Layer 5 of a small transformer language model trained on English Wikipedia (14 layers, counted from 0, width 128).
In attention head 0, each number of a token's query is one row of weights dot the token's vector x plus its bias. The head spreads its attention over the tokens so far by the softmax of query dot key.

Query weights of the head. A number n stands for (n - 500) times 0.0007.
q0 (bias 0.213): 396 524 511 472 588 555 482 513 379 536 536 399 576 587 461 505 527 530 452 516 570 509 569 608 604 416 544 524 473 503 488 479 545 481 514 543 467 479 508 510 579 495 450 505 449 484 557 554 586 557 448 589 489 422 420 467 625 512 428 480 503 515 487 431 535 547 564 371 489 493 517 557 489 594 357 452 486 578 450 448 439 547 556 465 464 522 387 449 492 522 526 543 519 434 470 477 469 587 539 439 506 544 431 500 502 552 496 570 553 462 460 567 550 420 572 471 585 533 510 513 499 480 534 562 452 438 548 541
q1 (bias 0.319): 576 612 427 623 574 586 339 528 472 463 553 494 616 338 605 435 402 605 641 525 401 489 513 426 452 344 505 622 572 554 405 668 343 405 411 437 409 484 497 522 689 554 419 514 796 399 379 370 653 561 390 693 488 550 347 460 484 549 494 509 522 508 403 458 425 513 343 512 616 291 458 560 436 596 473 596 537 564 382 522 662 417 578 531 760 399 449 393 532 432 509 631 417 497 455 392 364 514 697 553 448 336 604 409 588 477 649 540 562 443 538 525 513 455 636 429 396 614 373 517 428 437 458 493 402 373 347 591
q2 (bias 0.253): 567 620 447 496 573 582 473 435 454 536 466 444 438 440 523 481 528 449 422 483 599 468 418 470 458 479 517 500 551 491 350 597 558 541 632 508 485 468 511 450 569 425 493 600 489 473 502 371 542 472 505 531 543 591 440 548 461 492 599 508 595 586 419 532 559 486 385 530 390 475 530 597 544 676 376 515 505 603 475 540 500 542 468 476 598 586 515 394 533 394 484 545 550 479 520 337 505 493 577 517 417 514 521 513 610 457 490 496 538 437 474 540 509 451 545 483 440 527 533 568 415 428 537 422 327 523 516 518
q3 (bias 0.118): 507 516 434 534 546 529 561 505 661 556 469 476 421 476 552 464 500 460 387 468 526 357 655 472 430 490 584 485 465 496 470 544 573 481 519 505 436 318 433 511 489 420 393 579 602 588 465 526 586 468 582 551 453 522 455 445 466 514 594 418 469 538 460 364 589 339 536 446 444 394 529 422 423 474 423 556 628 497 630 570 612 452 597 521 583 487 502 464 453 311 465 618 581 460 390 510 478 476 561 568 626 504 600 590 590 640 658 504 579 294 508 454 490 448 503 479 512 447 456 517 530 538 369 414 443 450 526 395
q4 (bias 0.241): 652 579 454 466 427 535 536 484 580 557 659 374 492 543 548 646 648 511 468 532 608 670 541 563 457 463 610 639 488 314 404 569 460 390 418 470 578 641 516 486 598 464 587 381 607 481 357 459 624 526 467 625 670 463 291 474 403 505 373 632 433 486 429 500 531 412 441 597 462 527 587 546 544 629 262 414 587 512 435 445 558 376 505 585 456 415 354 327 495 513 511 420 543 564 457 414 419 561 544 473 437 557 507 440 455 408 516 450 479 439 539 416 557 409 618 481 510 492 459 461 526 469 598 410 455 352 608 526
q5 (bias 0.241): 455 442 267 682 571 441 381 509 500 504 487 433 521 432 470 457 407 671 540 458 468 348 434 459 414 485 389 455 512 480 494 505 491 372 573 470 371 378 564 413 380 500 463 527 657 496 491 475 569 527 431 625 423 484 410 476 462 651 422 564 491 532 446 256 493 531 590 533 463 350 563 404 457 398 544 529 548 739 454 413 714 604 504 390 584 574 491 439 440 425 552 590 489 485 440 537 419 545 574 682 494 326 557 615 650 590 538 583 650 442 477 511 428 423 592 509 582 579 532 509 476 543 500 548 405 570 465 487
q6 (bias -0.487): 365 363 585 472 362 589 522 416 280 456 244 656 581 628 547 326 590 400 528 444 405 459 428 649 717 543 493 338 497 573 674 447 722 609 438 570 542 384 410 368 451 576 475 559 363 441 662 552 491 394 487 273 469 436 798 595 416 575 719 232 611 613 821 627 587 387 570 414 466 706 405 628 662 539 756 514 334 284 565 400 391 386 591 345 330 616 609 617 556 551 303 375 545 342 660 541 716 461 377 518 567 575 287 716 378 478 586 507 515 479 493 568 398 701 280 504 526 611 594 464 395 374 500 680 550 572 437 589
q7 (bias 0.161): 441 350 526 508 450 597 550 520 500 438 419 470 460 380 491 472 440 468 394 430 525 347 466 416 552 489 508 431 582 494 534 590 481 535 561 504 427 492 586 487 560 489 461 640 507 576 520 609 484 550 444 502 494 508 529 469 454 646 545 500 577 507 520 500 494 423 571 516 412 539 513 582 394 379 483 597 487 552 593 557 560 596 594 414 587 564 492 468 563 370 553 479 505 457 495 453 500 450 598 579 551 504 430 527 562 624 534 552 574 347 468 494 536 375 525 477 514 561 519 495 532 427 506 481 371 635 595 470
q8 (bias -0.320): 460 485 497 418 593 481 488 534 403 475 447 539 538 589 602 353 525 607 576 538 481 560 542 567 589 491 514 531 486 594 474 456 597 495 493 584 435 455 435 512 481 488 582 429 526 467 571 505 506 586 475 391 471 384 671 580 674 442 527 442 531 540 679 553 346 643 448 449 514 577 413 401 484 628 614 429 413 301 344 384 398 495 384 546 378 573 532 716 500 498 448 439 514 546 489 519 588 500 412 461 527 459 489 592 359 540 521 378 404 691 509 382 445 680 394 623 549 446 583 540 389 592 443 562 607 451 557 709
q9 (bias -0.273): 482 400 497 339 400 553 509 404 435 474 436 510 554 551 446 334 583 492 549 546 411 355 478 473 644 534 534 378 475 585 635 386 531 639 514 516 445 537 458 374 352 474 433 478 389 526 566 444 454 529 549 430 454 408 607 483 498 583 492 381 565 502 626 450 534 550 677 453 521 655 394 510 629 446 696 424 453 352 417 393 523 349 481 486 419 550 543 689 498 495 449 474 509 376 649 494 757 495 469 415 605 405 334 677 497 454 541 436 556 641 564 475 462 638 416 502 648 539 555 395 552 490 535 586 525 516 570 519
q10 (bias 0.371): 563 618 373 440 543 431 616 541 529 564 530 471 383 349 416 534 522 654 503 424 495 451 475 508 379 519 469 533 502 432 540 692 361 490 475 449 464 462 510 505 587 502 464 624 574 545 483 503 589 497 439 672 399 495 342 462 432 365 432 702 432 555 285 378 470 403 463 484 601 242 654 622 511 564 368 469 659 668 453 557 500 557 539 601 554 568 416 380 593 489 483 518 506 557 435 494 347 589 726 578 522 406 540 317 663 556 585 549 566 566 446 570 522 436 656 305 414 606 418 530 578 538 456 466 380 452 390 378
q11 (bias 0.189): 487 640 376 519 513 599 329 442 395 530 517 514 507 518 597 370 527 601 527 513 417 460 425 468 566 458 555 445 488 457 518 481 540 478 589 416 327 435 559 475 463 510 467 621 569 454 430 414 616 544 417 528 524 576 427 484 490 552 404 529 494 539 526 335 512 519 500 544 496 445 434 463 661 606 517 512 521 514 379 610 673 437 543 439 555 552 458 389 481 354 474 488 553 465 402 321 533 547 608 636 437 276 451 638 565 539 496 509 585 525 434 426 523 496 607 477 472 584 511 583 481 486 448 454 398 489 477 487
q12 (bias -0.321): 402 221 756 394 423 555 668 350 459 399 420 415 388 679 270 488 458 453 403 470 410 469 440 519 665 598 471 227 466 681 609 492 510 486 426 690 615 532 463 329 406 648 534 482 158 599 673 657 90 400 469 334 460 314 755 665 464 550 713 386 511 595 548 778 359 525 583 471 479 719 452 522 472 275 646 500 479 351 622 438 218 525 545 406 411 604 567 615 418 649 543 324 454 460 714 609 597 460 149 415 637 778 353 563 331 606 452 514 512 625 503 529 556 500 285 522 565 402 664 451 538 610 493 684 504 698 595 475
q13 (bias -0.145): 562 562 640 389 479 438 571 465 561 470 464 530 490 562 449 644 594 427 416 554 575 639 627 507 459 587 551 615 502 579 528 510 489 515 374 476 600 575 490 476 542 550 424 498 387 515 600 699 393 370 555 337 495 413 599 634 465 331 574 465 511 498 523 735 626 429 498 524 466 672 511 532 480 558 473 469 494 419 627 403 269 457 589 527 436 436 589 550 491 530 519 533 542 533 634 492 573 456 470 349 464 731 432 329 317 419 409 462 423 456 504 491 569 493 410 524 505 335 524 472 552 542 532 445 568 488 614 515
q14 (bias 0.103): 456 455 773 547 670 435 682 448 514 490 453 546 389 389 246 647 471 417 336 641 507 440 655 407 468 394 566 589 544 626 475 638 433 541 449 644 643 655 529 602 655 476 312 435 408 520 583 671 329 721 460 525 298 448 410 662 476 540 595 576 609 542 282 925 558 540 251 590 490 318 543 661 268 458 385 521 540 589 620 497 58 490 451 548 500 652 440 427 572 429 681 463 290 362 536 645 487 493 555 352 435 973 698 198 334 464 412 566 478 497 394 622 563 564 360 668 483 243 543 415 688 768 477 577 570 584 788 618
q15 (bias 0.213): 526 711 433 496 580 457 583 465 439 579 579 373 415 512 612 507 506 507 462 364 450 431 593 632 509 435 594 564 478 526 398 612 558 357 451 452 460 406 547 514 446 437 528 494 651 521 544 435 529 513 420 557 590 549 403 573 573 428 510 494 364 573 426 449 410 500 521 448 465 446 590 456 424 395 370 456 592 528 445 555 453 605 466 516 553 496 535 479 395 498 520 521 556 599 472 446 469 592 504 471 530 554 532 419 589 502 536 446 485 457 561 486 510 414 556 478 469 423 415 524 535 605 325 459 565 468 526 449
q16 (bias -0.271): 392 324 579 394 365 569 530 461 484 387 479 471 489 609 558 521 435 459 546 566 293 360 638 520 649 532 574 239 458 509 404 374 727 469 561 626 515 411 494 397 373 509 617 555 271 699 503 592 376 431 609 301 548 609 634 458 598 471 459 327 538 491 740 284 424 680 587 278 437 694 293 423 552 358 766 549 411 366 491 450 478 458 450 442 477 446 640 631 439 564 422 316 554 486 539 522 669 540 330 450 652 417 423 743 546 558 545 533 373 558 486 472 485 690 508 549 581 521 594 478 481 494 526 602 645 598 397 524
q17 (bias 0.120): 532 420 554 531 617 427 632 374 291 575 585 461 454 500 456 471 534 555 538 500 592 477 434 610 534 534 380 548 505 520 496 578 405 430 386 548 443 568 481 561 552 531 521 450 510 453 531 506 476 491 362 475 502 334 431 465 516 437 498 525 502 620 492 596 420 533 506 464 539 511 527 504 491 461 365 436 477 601 393 537 329 549 655 547 383 535 401 396 528 616 686 464 409 493 558 395 449 572 418 498 519 597 520 339 441 531 511 554 530 488 463 532 457 487 541 434 482 532 598 508 505 615 496 564 514 498 595 521
q18 (bias -0.441): 539 448 667 355 444 527 671 481 413 515 392 540 479 704 390 412 558 437 572 643 509 497 538 618 469 531 488 407 467 667 525 500 659 569 384 683 769 376 377 461 570 601 446 473 297 565 575 527 334 400 569 367 380 393 643 642 467 430 629 353 528 483 592 868 512 447 525 484 632 609 480 509 466 500 586 361 395 272 491 429 91 420 387 517 361 562 609 607 572 713 411 395 422 500 542 535 693 503 196 494 626 681 402 479 299 471 413 474 418 746 539 509 421 703 388 500 607 374 408 397 561 640 445 541 478 559 504 485
q19 (bias 0.350): 555 582 516 614 568 438 593 572 485 498 576 410 377 443 450 690 596 417 394 482 591 516 567 526 429 558 464 628 526 509 330 615 412 450 428 516 576 680 529 648 550 449 523 415 572 530 468 519 452 576 507 561 573 442 300 574 502 510 408 610 418 464 328 602 449 486 468 410 514 473 571 527 407 508 260 574 614 732 488 495 314 614 536 602 518 373 505 382 458 510 640 466 377 451 536 481 421 464 585 466 480 739 593 183 468 525 431 642 570 385 529 587 551 417 563 448 494 430 502 483 577 575 514 496 435 502 636 465
q20 (bias 0.069): 397 486 449 592 470 505 438 649 660 400 527 451 535 320 528 545 420 434 422 535 518 317 416 421 342 630 442 480 485 507 451 495 502 603 609 614 377 279 490 565 427 510 476 660 417 589 481 493 564 462 635 601 439 584 585 425 478 569 510 444 598 393 447 414 574 461 579 552 490 446 575 484 322 453 568 695 403 669 598 392 608 628 379 437 575 446 586 470 502 398 547 617 536 378 447 623 449 409 601 544 502 490 577 549 606 579 522 519 522 450 523 431 466 392 445 513 548 491 401 442 569 304 416 365 508 484 524 480
q21 (bias -0.293): 405 361 605 458 550 621 553 448 403 534 466 478 435 575 550 388 394 527 594 513 306 419 579 578 515 523 503 385 420 691 505 454 646 476 540 604 455 325 426 442 438 666 519 559 398 521 578 505 385 382 448 357 420 456 647 507 577 546 703 281 497 528 564 551 294 639 545 432 440 527 363 500 422 438 705 500 415 398 494 402 359 534 479 323 486 644 630 662 556 556 485 538 472 425 566 500 576 484 269 442 620 588 380 566 490 576 503 575 553 583 485 557 398 574 418 580 595 579 514 474 408 627 490 630 555 595 452 555
q22 (bias -0.126): 513 309 553 625 455 500 490 515 571 486 364 522 428 470 422 476 478 505 641 446 525 496 300 364 486 588 332 412 436 578 659 464 421 481 576 565 430 448 506 471 435 496 569 450 444 592 434 496 447 424 548 408 403 492 560 455 469 575 592 443 632 467 580 518 432 569 515 487 516 500 472 520 577 525 554 603 369 525 517 479 634 449 578 427 491 494 631 582 500 532 532 519 483 479 510 520 489 370 442 630 581 464 463 621 554 568 447 490 545 583 516 528 498 463 465 629 466 604 528 497 548 390 536 483 524 637 388 408
q23 (bias 0.276): 480 534 433 453 595 447 459 520 384 577 551 547 505 452 484 394 567 587 500 498 382 363 463 453 473 447 479 581 500 583 519 638 423 523 387 498 401 510 540 560 542 512 426 519 584 496 697 413 506 672 404 626 465 417 378 503 581 478 400 584 423 569 417 568 442 508 581 451 569 429 580 476 439 417 330 473 576 567 384 475 515 571 566 492 511 588 435 413 461 498 656 547 387 350 551 490 452 565 524 573 526 375 517 419 549 581 484 579 659 438 440 517 462 475 604 385 422 552 483 495 471 548 416 545 543 479 508 527
q24 (bias 0.006): 533 487 464 424 496 372 683 557 376 549 492 511 604 481 462 551 630 478 482 601 545 678 584 597 521 490 441 575 564 550 470 443 532 512 405 559 512 555 454 528 619 476 437 470 445 472 533 474 478 550 490 460 527 334 477 552 557 411 412 442 462 510 505 651 550 522 515 478 567 620 504 504 553 606 419 480 429 471 485 546 277 472 518 630 308 601 412 481 607 574 616 536 462 494 538 490 547 570 535 410 539 571 464 360 437 406 536 476 462 464 508 604 403 601 591 416 481 403 498 408 498 416 541 564 479 445 571 630
q25 (bias 0.180): 483 466 368 567 480 447 518 454 317 558 651 356 434 498 500 443 421 771 589 433 474 549 483 613 518 430 504 483 440 559 486 484 486 424 412 455 540 498 488 498 570 575 613 447 591 496 383 477 415 457 382 498 502 468 392 491 544 514 376 527 457 536 478 438 381 622 504 479 525 483 541 449 502 467 429 449 518 508 452 522 510 496 541 455 523 550 458 447 605 575 493 475 403 556 480 371 476 598 486 500 480 401 433 526 513 545 493 697 583 523 551 601 514 594 600 483 593 637 538 394 534 516 646 576 457 544 340 635
q26 (bias -0.084): 454 433 540 498 442 535 531 518 629 462 436 533 444 502 232 565 456 513 313 532 530 438 518 423 461 603 454 406 482 618 555 537 473 690 482 611 674 452 530 477 507 543 413 612 352 623 562 643 325 367 520 484 437 530 511 577 516 602 570 454 605 385 421 657 633 426 534 378 547 443 551 593 413 404 559 601 447 538 764 502 375 574 480 489 529 533 524 473 405 595 518 469 465 442 551 513 573 523 495 465 531 660 489 472 477 529 434 553 632 589 470 542 527 460 430 486 562 407 377 414 516 556 496 441 430 584 552 471
q27 (bias 0.204): 508 564 519 573 599 592 576 385 517 579 500 399 398 532 557 530 559 507 518 437 494 448 684 571 542 438 700 494 484 445 340 629 570 443 520 507 624 578 535 486 504 434 619 510 500 434 405 443 492 548 335 494 498 496 380 594 455 454 510 513 439 630 419 525 389 536 352 494 413 470 547 594 546 500 348 481 537 522 395 617 441 528 506 488 502 519 591 510 510 443 435 421 490 582 500 349 442 539 498 527 469 544 521 442 454 474 505 552 513 506 468 458 538 520 552 494 510 461 592 498 440 627 457 551 324 471 490 460
q28 (bias -0.242): 474 358 575 498 439 489 488 567 649 390 537 490 682 529 478 440 295 489 533 606 337 434 557 467 514 521 454 265 561 555 598 388 549 573 635 601 473 447 625 540 350 537 503 525 364 629 441 684 429 582 600 414 545 531 607 435 477 643 492 385 586 313 614 465 445 582 598 509 458 569 446 397 452 413 735 515 373 422 557 405 591 612 269 436 473 503 550 650 500 539 478 423 455 476 598 616 571 497 468 453 512 505 441 652 469 559 525 544 398 422 542 436 530 573 439 586 640 500 495 437 527 452 449 509 531 588 427 609
q29 (bias 0.036): 492 468 473 587 513 563 530 574 679 417 486 492 431 415 407 552 434 423 500 483 464 475 439 400 464 447 424 524 485 567 472 552 496 570 504 513 469 456 500 427 603 528 407 540 539 590 481 558 487 479 592 457 429 553 530 527 385 536 576 458 594 462 556 589 510 504 382 533 430 446 513 602 448 482 468 667 454 614 698 504 514 582 517 461 678 560 605 443 542 485 500 605 573 485 484 505 400 452 545 471 557 628 535 489 522 548 540 496 493 391 496 567 572 412 503 538 434 552 409 597 530 361 473 480 383 665 536 410
q30 (bias 0.265): 586 683 533 566 528 483 553 504 674 544 526 506 531 399 551 606 580 355 540 583 622 656 497 357 409 432 532 594 491 372 292 587 295 495 606 324 510 530 513 564 627 458 522 481 674 487 391 503 637 488 544 575 679 579 396 395 436 526 470 628 500 482 471 463 550 395 348 624 429 458 526 514 488 728 324 565 492 576 539 544 590 508 508 586 665 403 411 430 602 425 491 442 563 540 387 475 424 392 634 445 323 552 651 334 527 353 521 344 479 455 508 462 578 453 541 519 344 527 461 654 581 384 495 377 459 434 539 442
q31 (bias -0.209): 514 239 657 494 545 516 585 325 432 535 419 537 407 596 365 567 557 428 458 467 545 575 538 607 536 399 386 512 444 538 423 497 451 500 420 688 646 739 458 465 590 532 489 405 296 518 652 577 388 413 577 310 493 403 697 694 426 370 531 459 442 689 528 710 426 698 456 543 428 652 417 519 537 408 636 536 488 521 568 366 308 652 626 349 420 463 494 532 405 565 533 404 384 522 723 493 565 362 288 463 457 778 347 489 345 481 307 538 360 565 506 585 485 572 458 530 446 537 714 548 524 393 697 647 564 542 414 529

Each question shows a short text with each token's key, already scaled and adjusted for position as the last token sees it. A number n stands for (n - 500) times 0.0027.

Then comes the last token's vector x. A number n stands for (n - 500) times 0.021.

0 ".": 306 215 297 244 251 188 903 286 847 816 161 291 870 761 365 297 832 358 830 205 275 852 622 216 522 389 650 298 742 394 198 781
1 "\n\n": 298 189 296 231 227 186 949 279 862 823 145 290 887 788 360 257 838 343 850 183 242 867 654 178 487 379 669 300 763 403 182 803
2 "=": 269 184 282 184 227 171 949 260 881 835 144 274 877 785 355 255 845 325 865 171 237 857 664 159 487 384 673 296 780 384 203 799
3 "=": 267 183 281 182 226 167 950 260 881 837 143 270 880 789 358 256 846 325 868 169 238 857 663 160 487 382 677 295 779 386 201 798
4 "F": 262 177 300 221 230 159 958 281 868 843 136 261 886 798 362 239 839 296 855 164 285 843 658 166 486 313 690 268 791 414 209 795
5 "ami": 261 179 280 242 208 169 956 280 861 840 142 266 900 798 355 262 864 296 861 161 316 872 670 178 465 320 705 265 832 419 175 783
x: 514 487 572 499 494 500 576 520 498 501 590 503 437 505 504 561 507 478 487 559 478 450 510 494 486 464 458 509 519 542 501 599 463 554 466 496 502 513 531 481 497 500 448 518 448 538 506 492 489 509 509 512 437 512 508 582 454 483 472 494 520 471 477 655 537 511 506 502 508 466 516 473 490 449 451 481 485 483 489 470 59 503 488 497 557 495 518 457 510 533 520 513 471 504 516 536 499 573 496 463 480 761 471 277 410 535 518 510 549 493 483 508 509 514 384 494 561 469 500 529 526 531 473 470 481 522 545 500
Which token does the last token look at most, and with what share of its attention? 1 "\n\n", with about 20%

0 " the": 305 211 298 242 238 192 907 290 843 820 159 287 873 760 367 288 832 362 834 203 288 854 641 218 521 385 661 290 739 403 195 786
1 " book": 263 148 280 233 211 163 948 262 871 840 134 276 894 801 326 265 858 303 857 150 258 871 654 164 486 328 669 267 804 383 185 815
2 " was": 280 186 280 252 206 173 936 266 854 832 155 267 875 776 340 279 827 323 852 172 276 849 641 186 497 347 687 279 766 399 183 790
3 " released": 256 158 260 243 201 153 937 260 869 817 153 260 889 795 331 283 852 316 869 151 269 863 656 175 479 334 677 281 775 382 172 814
4 " on": 261 150 273 223 212 151 950 248 889 826 117 252 873 805 367 253 837 313 869 148 262 867 653 159 485 346 674 260 795 392 185 803
5 " January": 247 152 270 230 234 158 951 262 863 833 137 260 898 820 350 287 847 316 868 166 260 850 655 172 502 346 684 277 784 412 196 811
x: 500 514 552 483 483 528 584 494 492 486 509 427 453 531 496 507 520 435 467 490 496 501 517 521 484 462 504 530 512 494 481 613 467 534 501 578 477 470 515 500 536 484 472 514 434 534 511 516 491 553 521 513 495 460 501 641 499 475 498 517 481 488 453 678 533 508 448 520 522 467 502 516 484 521 432 478 506 457 494 490 105 508 514 511 485 532 518 442 484 561 549 505 507 487 504 543 549 578 512 512 504 728 476 233 426 501 493 483 541 503 522 495 504 461 409 501 513 474 471 536 537 513 466 449 458 471 545 500
Which token does the last token look at most? 5 " January"

0 " 1945": 305 216 302 246 251 193 903 293 833 817 163 293 872 760 368 298 829 361 825 210 286 847 631 218 523 387 657 299 735 406 202 783
1 ".": 280 196 282 238 257 165 938 246 890 819 143 285 862 799 346 301 830 328 842 181 241 850 609 184 492 356 627 288 780 373 214 784
2 "\n\n": 295 189 296 231 229 188 951 286 861 821 139 289 892 790 367 262 840 342 848 183 243 869 650 175 481 380 670 301 763 412 182 805
3 "=": 268 179 280 182 225 166 953 256 885 837 138 269 879 791 359 254 848 324 868 168 236 860 660 155 489 382 675 294 783 385 200 801
4 "=": 267 180 279 181 225 165 953 258 884 837 139 268 883 793 361 256 848 324 871 168 235 859 661 156 489 381 677 295 781 387 200 801
5 "P": 260 187 290 212 220 167 949 276 870 841 133 262 882 794 368 240 854 310 859 169 273 843 657 164 494 338 689 264 801 413 204 803
x: 523 457 576 497 515 531 538 515 494 424 535 517 494 526 517 526 497 473 446 541 484 460 512 529 488 504 513 505 515 523 490 596 481 570 491 519 509 486 528 479 514 564 470 538 464 516 490 492 506 504 499 528 480 486 474 609 526 492 523 519 452 506 470 704 509 481 461 482 521 469 522 543 471 485 446 524 475 476 529 533 87 498 487 470 495 508 496 464 505 572 489 496 486 499 506 487 517 482 499 509 494 779 503 250 461 538 489 519 565 459 491 516 517 498 401 507 476 447 476 508 517 483 495 487 424 459 518 464
Which token does the last token look at most, and with what share of its attention? 2 "\n\n", with about 20%

0 " March": 307 211 300 246 252 192 901 293 836 813 165 290 872 762 372 297 828 361 828 212 288 846 628 223 528 386 657 299 737 400 201 782
1 " 10": 265 175 288 240 249 159 944 260 850 828 143 281 871 811 337 275 828 295 844 176 266 834 639 168 491 318 668 271 778 395 216 787
2 ",": 275 196 291 246 214 167 960 261 870 823 145 280 851 795 355 239 827 311 849 160 280 851 643 183 510 324 665 256 771 429 205 783
3 " 1996": 255 166 295 229 241 148 947 271 862 829 143 273 897 819 343 291 838 321 855 177 266 841 674 159 465 330 673 274 772 421 220 805
4 ",": 270 187 285 239 204 160 969 258 876 829 136 270 861 805 362 233 832 310 862 152 277 856 643 176 513 317 675 249 776 434 198 794
5 " and": 269 167 290 216 203 156 962 274 876 833 127 243 875 799 361 243 838 307 860 156 294 873 655 167 493 327 680 237 801 443 185 805
x: 527 511 624 496 501 510 540 517 485 489 589 501 443 534 526 549 501 464 433 527 506 499 517 477 482 552 526 521 497 511 497 577 464 528 473 567 531 504 503 494 511 464 464 495 462 514 484 467 509 520 518 467 489 498 495 595 495 492 511 510 423 501 462 665 519 522 504 486 515 482 496 495 516 535 452 500 518 477 497 484 72 461 513 488 495 474 488 486 492 510 576 511 448 504 495 567 534 482 481 495 451 739 549 254 439 520 484 529 490 476 530 547 507 485 406 503 414 428 513 486 541 520 517 521 481 480 525 481
Which token does the last token look at most? 0 " March"

0 " the": 305 211 298 242 238 192 907 290 843 820 159 287 873 760 367 288 832 362 834 203 288 854 641 218 521 385 661 290 739 403 195 786
1 " first": 258 169 276 246 231 174 936 273 845 830 149 262 878 797 326 270 838 326 837 165 274 839 670 169 478 326 670 273 789 399 201 812
2 " place": 237 151 267 230 216 177 957 258 865 840 125 277 896 804 329 284 851 294 871 150 269 860 652 158 470 341 691 268 808 394 166 813
3 " in": 253 153 278 234 210 160 953 255 877 830 115 259 879 810 348 244 840 307 863 143 273 862 670 163 483 332 681 254 794 406 189 810
4 " 2020": 241 162 298 220 231 151 951 271 858 835 138 275 903 821 349 286 833 318 856 168 261 843 668 164 480 320 682 278 770 416 221 808
5 ",": 265 185 280 234 204 155 970 250 878 830 134 268 868 810 360 234 836 313 867 151 266 857 640 180 516 318 678 251 776 426 194 802
x: 520 528 583 466 514 495 559 498 513 546 551 485 445 523 511 544 531 483 432 523 523 493 516 492 482 498 503 546 496 525 488 591 502 561 476 553 499 500 540 476 534 452 475 521 458 508 518 507 487 540 502 498 469 484 469 582 506 488 503 520 472 490 455 690 522 490 474 491 509 458 496 537 510 548 425 471 519 477 483 500 65 488 490 515 492 511 492 475 496 486 543 508 492 487 489 513 550 502 519 492 467 749 542 236 435 492 488 496 467 499 504 497 508 549 425 524 400 461 487 510 524 500 500 482 496 457 540 497
Which two tokens does the last token look at most, in order? 4 " 2020", 0 " the"

0 ".": 306 215 297 244 251 188 903 286 847 816 161 291 870 761 365 297 832 358 830 205 275 852 622 216 522 389 650 298 742 394 198 781
1 "\n\n": 298 189 296 231 227 186 949 279 862 823 145 290 887 788 360 257 838 343 850 183 242 867 654 178 487 379 669 300 763 403 182 803
2 "He": 262 197 292 224 221 185 932 282 860 832 148 279 874 777 357 239 843 302 848 180 300 846 648 179 503 366 681 277 811 406 199 812
3 " made": 255 175 267 230 201 166 938 273 857 822 150 257 872 784 344 274 837 314 860 162 279 855 656 174 461 343 691 278 783 403 184 801
4 " his": 256 172 277 226 215 178 935 273 861 828 132 255 882 792 357 249 835 322 842 177 281 856 679 158 483 350 663 259 812 420 203 822
5 " debut": 250 160 260 243 211 158 945 274 851 835 138 258 896 818 343 293 837 311 863 158 281 863 646 175 465 318 695 268 797 405 172 816
x: 509 507 605 499 497 536 580 470 520 500 533 450 434 539 508 526 485 462 493 513 457 494 501 523 484 481 521 506 533 525 500 595 509 485 449 534 527 521 502 522 505 511 507 428 406 564 439 468 464 517 452 517 378 482 497 594 516 465 502 492 472 511 433 674 539 506 462 489 491 480 522 506 492 530 470 505 500 442 508 485 112 498 526 514 518 565 507 461 503 572 528 483 508 571 485 512 530 581 477 501 447 710 489 254 435 496 499 555 506 483 536 492 499 507 411 494 501 446 487 531 510 499 511 500 483 505 553 497
Which two tokens does the last token look at most, in order? 1 "\n\n", 5 " debut"

0 " It": 311 217 304 249 247 199 897 300 836 813 168 298 870 750 366 297 832 365 821 212 293 848 636 224 522 395 651 299 738 399 197 780
1 " was": 286 197 281 256 212 177 932 261 856 828 163 273 866 768 336 284 824 324 848 177 277 850 640 194 497 353 677 279 761 392 184 783
2 " the": 269 175 282 219 219 183 942 276 867 829 126 271 876 789 355 242 832 329 842 176 288 851 709 163 469 337 669 259 785 412 212 808
3 " first": 263 175 280 251 235 171 931 282 841 824 150 261 876 797 335 282 838 330 841 170 279 838 663 169 482 326 671 279 780 412 201 813
4 " contemporary": 244 158 280 245 197 165 952 273 852 833 126 270 894 817 330 275 850 321 866 160 280 875 677 170 474 309 689 269 796 409 187 818
5 " so": 250 163 255 222 211 161 938 252 859 829 130 252 876 798 364 245 844 309 863 163 267 867 661 169 472 355 673 253 811 415 184 814
x: 513 518 574 482 502 500 541 505 489 489 562 513 451 514 564 580 495 486 459 521 523 494 545 477 500 522 545 496 512 531 522 568 527 549 463 569 483 500 499 490 499 434 531 472 451 501 539 480 472 500 497 505 446 470 462 607 506 506 513 490 492 499 413 692 513 500 528 504 527 480 489 503 520 474 463 497 527 485 503 512 100 464 531 484 512 479 462 464 464 560 521 461 425 513 494 531 575 517 493 461 497 741 553 273 440 524 472 549 496 445 501 514 489 499 392 556 501 441 461 514 502 527 533 443 461 491 497 482
Which two tokens does the last token look at most, in order? 5 " so", 4 " contemporary"

0 ".": 306 215 297 244 251 188 903 286 847 816 161 291 870 761 365 297 832 358 830 205 275 852 622 216 522 389 650 298 742 394 198 781
1 " In": 266 164 273 250 223 179 939 271 870 817 138 262 879 797 330 251 841 324 842 155 289 849 679 186 481 349 671 274 791 387 187 797
2 " 2019": 248 165 297 228 237 155 949 281 858 826 147 280 894 818 339 287 838 314 852 167 273 837 672 161 468 326 673 277 771 427 223 805
3 " he": 263 181 281 230 220 181 936 282 859 830 140 274 878 785 352 246 841 306 850 175 286 850 655 171 501 363 666 270 803 418 192 822
4 " became": 272 190 276 248 199 178 938 275 848 822 154 268 873 782 346 283 823 322 868 168 279 854 655 193 486 352 696 274 766 409 173 804
5 " the": 268 170 275 211 212 172 944 274 868 834 119 258 888 804 367 244 833 330 853 171 289 852 705 161 474 331 683 255 790 421 208 816
x: 506 504 617 458 504 514 516 495 504 482 597 499 444 525 509 554 492 474 448 482 495 495 539 507 492 478 514 507 515 506 482 574 497 558 480 529 537 494 507 502 506 487 545 550 440 517 502 510 449 528 528 487 485 506 450 617 556 469 504 516 436 520 448 674 501 514 515 477 495 486 481 500 471 479 444 482 528 455 507 518 68 501 512 491 546 496 508 476 470 536 528 482 475 492 547 507 565 518 481 482 472 730 510 271 448 525 476 527 469 488 604 475 526 479 390 494 417 461 494 484 503 494 508 522 523 510 509 482
Which two tokens does the last token look at most, in order? 5 " the", 2 " 2019"